Layer 4 of a small transformer language model trained on English Wikipedia (8 layers, counted from 0, width 128). Numbers have three digits each and are written without spaces.
A neuron adds its activation times its output weights to the MLP's output. To switch it off is to set its activation to zero at one token and run the rest of the model.

Output weights of the MLP neurons that the questions are about. A number n stands for (n - 500) times 0.00053.
n26: 351487348524448573422320611581569379589633387434615542627512578454244551518606392421397512401566654572634528763478392445503521578419435545274546591380565554619444543714419318434303564558364464374474509459475529595422481658414634623701330573559457455720487565420572399585409201589503663695415408535491500510465697375562426760663451569462532418586448436662453369408539297521510389500543
n34: 533543490300423629390461517456461631515442541432583536534556182479451623504400377340284493550562469642408439443496522267547487520795619464622648437419493493467673688334369490445765673449548568452722490596477450476655578420733385418213442729603511458748415532450561460684486348575541266735461469456584666696477370293486397284504337476377441415404570642648645493413441560377452494476469
n49: 338654496493417789496577389525377241333573650340288384511461622692483423359814558635552887434433467618719565435580566585363448688418549409675224240444640602454655366575439518465455478432421642773577632582670503511439496410622504619394400485398344444540580690392453292708453394565548566590546728564586511391358697522374512439541662515604527250430443483413329544628463350388520635533463
n70: 447489546622433481581473665514560424343250324422534483401653669572367334972609465482614532371464500534417692410430676558599585557492577500629552552562398661667540483380323561428551438480434655318515237349381633496567575585619447621452419625508549544419660686277464321432411476560351629422522724796497420349257546434702424476484472357732657660656545573369622489527592619555430313732663
n171: 629522439549464500570622675486475199285277386586590533293410411387599716441538497669666622574487367572523322363516537352555520541522514606362489500546581592470578420422387242507402353337466612530747672280275628441410544537399548529346467427355406328650206389504452435569510485627673485575493594617516353560316693416640705596586512497334708586674446663493390641438351395457598594528445
n175: 381508320639628469421479461478274553604465474584610549385536378454596375446695532504440532594376334528408431466281422534301441533641696581281549530419723551358669482361565398724653519334504265520358439479617412326835304554530525137703490758282385504598367572461252335555463684331596295564473400463320366316593342351267340504488647591604533473659473507507519285445620364451444536522483
n177: 321570464481554364663371464572566522367294434444429500594503582420425673421342404474424639645533782419497447645671331500226578503440711506573705602494412620330456500625500507528635466531607660450601254584531375463253444402570408402341387507616700487552517476493513453444230352497691643602648340497619564527643387678393581728541500484286443428390541580585514536328551396573720439563451
n191: 560241513591346507356424562598700366413537242506607372654565497446424516500684506338441387400503753720629453424463510282566500494606641509576414635418475446550473445531554710470494400544452420472580382413593524609483358541465570571439503483515257633453530619698582644452681553688427507605563574357611442395670647374387500585572351433692535523596602598531703497422471450308604407332286
n197: 431388479490373326697564538507397584339805454269602510354568519541458358328354205373361469263577264663558427529723425336371493308609522487359434438608324756284430466481455511648497475608451578420556472622360405397504577521585455493657493604541397432778602493867479383535556508441446299467427426497427571406355586489610780421540657482218426529504318582465669629477558414594634534482596
n203: 573500542587558504311540757601500513604537563500418466566370417555727624476546655458500414626564384367408559614553417414486730744459428406489533315527396335572609578542556682503694596582363445572419473358565240369599605414486479444496370511512496389334474701519538479359647414563538519442551560535321397597406359654661303610603270367654410584284638549719709374344370269362676633430860
n206: 533310550326353454442597427604628610552453544527316562553296569546411585473478485422504723401515473413480365680543612555607259618377587562409265518419606656652583539683493368468516331503610286449529454754662343391539500340254446536418564432457493403513521648368284436293530678486667672364666346366420469514541384441429439209565436514567429475521546415728413426407601420594500703500689
n225: 568588534569568489589434527545471513428482510792685507510409626227566451484432576258390469578585374579550390572628722568432539308481400245566575350430320382524357607268483562444599542661784485421511446416316519563442606527420538529220579536423576701623450453507503599625662353405561551521684319624565412489381578620554589519406231538432532489654400571538541792268475754741409402393398
n239: 623445551454418603260558494433664500644555485628534544572482664291548534594517373537423494552441663486600293596518556525567576661353365450521551557506554461589506470543430408365453531616467780344526380483382525330475391458654694574382546184664503569482548220629500398567485503500370623639647617534459376563612386596375359565562415476688472541519288682470399488445356503652380514466416
n249: 400524580416463507640460452435315516446569634802515469510544532555566553559358563598407478643381474317528552394508399424607453672402507644549416591353484675541506667323464464403519583479511390412287631586126427470480500638605659438390664514279555427552598368552539492356464423228489327534657336530568364460362311623469500773496435741654473402718439539381566552386694516500536402340638
n265: 508427327462533600485555435383584403497254278408581492483598642473355393680403500509383545238634539366444408428606503580537396560485423536477488396687506672413473436438400402481399389452447473391464483524726537535518369466448640661483358379711458447653470691627448377486491416467390409387467410437418474479583489430650684494474641443563610360462479388622414451470518503637516604385739
n293: 528372500300570346400599549475268349504462536557370206838535408583423522370539465389695532652581472510448621869422412616511483330378474442543522478609640374458480407481373475391554743609596331736631444440562437540496404381525263511418470338737407344655411522338376411507486799391512508463455486284348457775456343351485504643424738407441516626439603513634614461628687580548500686564524

Each question names a token from some text and the token that comes next. It shows the activations a of the neurons there, in the order above. A number n stands for (n - 500) times 0.016.

Then comes g, the gradient of the next token's log-probability with respect to the MLP's output, scaled to length 1. A neuron's effect is roughly proportional to its activation times (output weights . g). A number n stands for (n - 500) times 0.0008.

":", then "0"
a: 504398491507477515502500491511492490490510499444
g: 491654462540349678528469621433555539397419484510617487310273477308667432246355569473471381504429399650643540258487494574465633640498696518488532413368473381689490349496564515335447486351610626399325422608330455424521268502595658562407564478427365302595350388538573294519266463536415359521364443452577567533571372440508522567414526426512414372412239638614514516549391599359332469366325
Switching off which neuron hurts the next token most? n293

"ide", then ","
a: 516504501473499514504414492593537498509445489506
g: 568364682251835634694576407420295522522440557580290491376572341615523584384389333420497515412612339288516535328674457396602478511622424370511482458542439564386455511420450580478520425580255723327508583493522670703508559527723462532497398540688403460567611506487498465540444547386488420478546650551476508473522511518488456208385528278321505698464591534326339622557434462332501399484471
Which two neurons, each switched off alone, lower its probability most, in order? n191, n249

" l", then "ot"
a: 474511492543490548502494494509505489501505467491
g: 327402586625423587346375481576495559534490566496491518546616442259568549491476488377651484553569349395581422490555381576479628550564622283483671604625449372632587508431477272433504604553570552470383461258468715439655427793447312251534610348413481513327646505346515568741458553344320427497365498523615405749468532603522397484380444549530296554312471610419432505394430353523512282660403
Which two neurons, each switched off alone, lower its probability most, in order? n265, n175

" music", then "ian"
a: 501471498497501498505487510508496507506495482502
g: 507520663417440606635657542480497495529548487442281598434589594566509450612406690635479412418688557503736436725455530544630555538462588585504568420395608469581608580457434514501561494509558568497274741511331400541677575488536532280224599721780588380536519339372382558652291420325480203423434376578505512663555502631375418563446530504508598692583461574423353508577390501518413361595303
Switching off which neuron hurts the next token most? n191

"I", then "'"
a: 499488452504514514511507497486497500497504506510
g: 523548597366506609574345499433552538329255539531555596415565385685425573623309467425651407662306618486420445621209333418560586313563348369533657266572509442513550494472258539368449472554339440608538592556394558369663581554566444497363505506602558570615522284394482577477418550254634561487574491488642560517492415461543529458235358330310516304398371303605285608514487425442452589546501
Switching off which neuron hurts the next token most? n49

"ac", then "her"
a: 496478498493486300497501498507502497503634484498
g: 627595516521568176669306621613564587199581528558519271549546419425506495590445617525487613631411760620453327515543439577485582501664400733484679493405414566543483583522616329540521479402373351415664432380310413406429446306633569373460504567436513418450460437481275446351598567631479776390571619568566484601524604611456339611359586515251572648506493685475566563391469582493534578416527
Switching off which neuron hurts the next token most? n249

" a", then " Ch"
a: 500036509505487622500496498519490498624494517497
g: 758370592530546602686491634484498600617658523491191609511447412548454541613395471554614504510651434466432645507518581527316289402378512539454458550390452666371626443522552489477523471293641568523528564693407318500489460518437470585409512484572487291412460467522305636239536455459649640486418565457528603351529669515255532597479724556591336499649679626507420299706634301525517242410525
Switching off which neuron hurts the next token most? n34

"un", then "un"
a: 504479507523501507503530489497490507491516503502
g: 702343502623607454509365415341709410375563563308393493628628686515599494650526683312485436539504553522412499437521363189479419445523492310541542653456470529577475418455450354629590594573593432670542645582620592514584366527395380738312491767489453380314542489487491592466473420390260393538518485656550600581630482508293381446452521391587606739523560449460544421345492588583771399470631
Switching off which neuron hurts the next token most? n191

"r", then "ight"
a: 508496500393498655878500507489456488459498524496
g: 511504470570527421416481634404643439352381608589426504402441447520570683554572454485209265532324639495609464506513576420426647533608462736458471501383583848498529574445466371442650436264212284551460681510488607538370324496622552354495457576351317642370432619506600495425472345636822421427618547437503577562542404451522595446429567372514566395545505466276575391487258517531473489568490
Which two neurons, each switched off alone, lower its probability most, in order? n175, n177

"ow", then "e"
a: 356504545500494486496503494540473503463509502498
g: 451396436569553400551583586529667563703516306552437578505520461392562514459490619419327278857568434541629560310785380517550426560444597535605642412429470589397310577395508438719384409580548427589423563508638454390445467649436515576424473300396481496612342418619407482314761428457514499230724484544486504503545696588611527374663567473602329454602556504500436727591384429389656574562583
Switching off which neuron hurts the next token most? n26

" or", then " cont"
a: 499495508468462511512491498490549507514480496500
g: 570413509470707409375424569466684507479264409581526592484247472509425514532517347480502509412552601572411574564488502538571516529473375597361453683593866520475387271456567549458492352674508373615580304447432284522167324438363481455518442534487487598691305585592526445473495552516485309565582363423503535515426510382510569501709584442541571594503581436487446520506553231435591705553866
Which neuron, switched off, raises the next token's probability most? n171

"11", then "."
a: 502500500510503508576485497500503492508499502491
g: 391470564514542836389545475722493377659393470468394475632728459623566590512415368385373511481531540499525631526418298539414664643463557726557502521338413466516352488569503439509804449504616449625487700622362527378465610407584494343590420392642395592459564561603558598442468450507636460733528536426687468424574394540343527439389488431382391531475328834693389568459385684390292566494455
Switching off which neuron hurts the next token most? n177

"a", then " /"
a: 504494489507519514491504473503503504500490499482
g: 281445391587384471402276547721495591474579444602657540496423417309538296596531496516514494688395518466454368524365428571531408575326624411570530544512606569702772453758573480570370562473455368485477320431483536366526520594588392541339375558694682475628455438458332270587402615476476529284585483402582576497517451196265770493518409477588672498416377401495671535516425519480432523374425
Switching off which neuron hurts the next token most? n175

"B", then "orn"
a: 491501447508502500487500363514506497503500501496
g: 532480669562447219468497519543539547523561490501388632589475317494506377409646559689516297620445434459536615469344389629425400613512499675575609452288533580625463348661295507413485482316443500581253517490558505792595584395606717587389682762629490412423599524458466529557601558494612467650501573665513370517561522703410449596637497423382459564664739608270529539501657524563679568487345
Switching off which neuron hurts the next token most? n197

" a", then " four"
a: 500219518498459636501504503523501499532498518500
g: 583407576529591455506364490501549464529506512380736534335564470427281459513447712431493475346265407519552402462377441651587317481528453644626600473308497649649389356638328368533276638441584679523486655477467450204700620510496455657388558567576410537574570398578646433523617407609385679651424386417688335744524490393404183627530554644431516426463530481381552500644568507496533398511471
Switching off which neuron hurts the next token most? n239

"ice", then " in"
a: 500501500484549506501510505493519489514498475500
g: 706363727524478407591373558499472409391559355491328462503198589354498416516702434348352456413362597558434177418750510585511400513345520602531552570552574508436556261559374604527327520509276748619512372569591484521433502279434552631497344387610428554666450619425504471558562500366442639395685586532602638614406502565438594542469418454413434440413621323459408674403335453664544480491551
Which neuron, switched off, raises the next token's probability most? n265

" of", then " the"
a: 490412500500509532501510505500500479499501469416
g: 692488351425421505394628597572551614413440409550591424696612531505325432587475547300525525568314471284526585697479578402544456554481570488585418507546354024425533597420379462426639637276423463628436415450529468489432524565466380601491670462509557531416334391626489447372521623599332690622648385588481629502497364594308344660460560622327339549664722609493400602591459432633485544442576
Which neuron, switched off, raises the next token's probability most? n293

" al", then "way"
a: 514471504392500516498492492499469454492504492487
g: 514279363444391494484616584387443567277682454381424458450533514451347385319576497400617640233583650551565548772418403352402573559426656374517525531639502432519486430722623412464677545384469515459388403677576627393415451425420404490605614649593398346368613537512557494380518633496396816450499487344592692509565612609462533582781242435443432436486514531596623277600449451457462612488431
Switching off which neuron hurts the next token most? n225

"ist", then "\n\n"
a: 500520482499495505506516501499480503498494503505
g: 397486555404435600475537648687514679575541575570557520396473470374427538361560432537542679489559558450563427534368550594453631680472327461648634488668369615444468622651469712349496560411302219548332384739545446415433433443268521363643328321606509703528556549613548561341450601358602368321578501443487504574381459399334383438511387626537456430379469172446687551515305486464431633399591
Switching off which neuron hurts the next token most? n171

"ew", then "is"
a: 322502508583511549500476493506517507483504494515
g: 393776454502428421474547488468536319557480404424359624490465662690573565400329409294538396448499348539449496507451495674388631546496396609441576452604753571519445493611482760505458622397431577663597449483399492716628433414530555293463504623459398451655713543513410704289438640390519321530596502330357532486462441608661474537548632528451644338617417359504419577525494197526258418299475
Switching off which neuron hurts the next token most? n175

" al", then "m"
a: 499477506454499503500494493501441445460501498528
g: 544491442427545469273391392414484427590667471472541503533522451688523552549541640489448338502535448191636552450607527333699556405439372465348598304310388706383591571619717654540476400420483559537435576425511465513541457507614458351629624562607534545744359543810458338710674299577561665520436526604486548565624610580387553396487637250424462390425527327374531394638389583457515342520383
Which neuron, switched off, raises the next token's probability most? n293

" O", then "sc"
a: 498516528508503500547454499489509496502538507507
g: 547556517502441442366361589571641341428419355323647428378554417520483659454322433489395313407488543565428411612241512435530385457435436529617333608461581615492582536655448446545436529575346514600410398549433290337275434473582456500500597618617604547404372362561464627475643510544509595409448476396469281507460184295486789679481483394635488523616705522702751368575393692374513386472451
Which neuron, switched off, raises the next token's probability most? n191

" s", then "ou"
a: 503502499504497481507510487436506498479507518494
g: 426628531500429405601490328446599166516440309511507601571529740521472705490511603527491436613599608598562532764388345587504433486515359457261437654381475396319392396400437318472385465400665399543527500599530552346425527516446549613445734476706460498503439358561631528424665734720444570576387477419564708487460660412364464562313402462627655705551471497451692500367466444338499556486387
Switching off which neuron hurts the next token most? n203

" Le", then "igh"
a: 502484492497484510488500509492490502502500504502
g: 654392485661609529472409573320601664442394558585667521471381642622519519438551757465463496640369545420713453514456594487346489511500398587422645504423443778439458514427650525428440424464365212388462409433486537442640452334514473568485349678353505515232714515510584765279556630509374544548351380355546582477509427545643462354373398782453559302420506372404549430508437404459422423327546
Switching off which neuron hurts the next token most? n171

"g", then "or"
a: 531495490496500625500513525635476503488506492493
g: 452465502448372386465577519597644466378583496520561368549404496454484741479588694372268326445691532807589619396418445555134676478543482393504428309468439390329381517460445702461446529624565452348506573563353393461601536701456594672460508558783453517661513554458500517448586358405600542515558548498390373735478562543567645537435392318536648623354377502464428593481456488550547443239655
Switching off which neuron hurts the next token most? n203

" sim", then "il"
a: 500498495497580522500418497445489494509500530499
g: 677409389519307630587418668394692531563522533639439490435562645511402613505527417561546470410257563559636447327455572470588365660422457512566621527589670569486390264379401526453593255688417493351627335564529432475560428461342454533356295490501407504673558596627441566407505711643539439523375590444526512553573476751420331484464343727376720623715436392445318555462405398513736591475502
Which neuron, switched off, raises the next token's probability most? n191

" so", then " as"
a: 501501495490540538494480490484414500530496512503
g: 621429505493471404342559538740552487658475504458661456514340380305441409521614495440447493572432648489350445768474335508473609533307490457465485514546432501473584427622372399467479500436436630556468656423581651370536604446535355777640511274815580636619290576549536456630424582486584441485654373560474537390572400544592718636550434581444501497454740523694423589519737342562248386558687
Switching off which neuron hurts the next token most? n239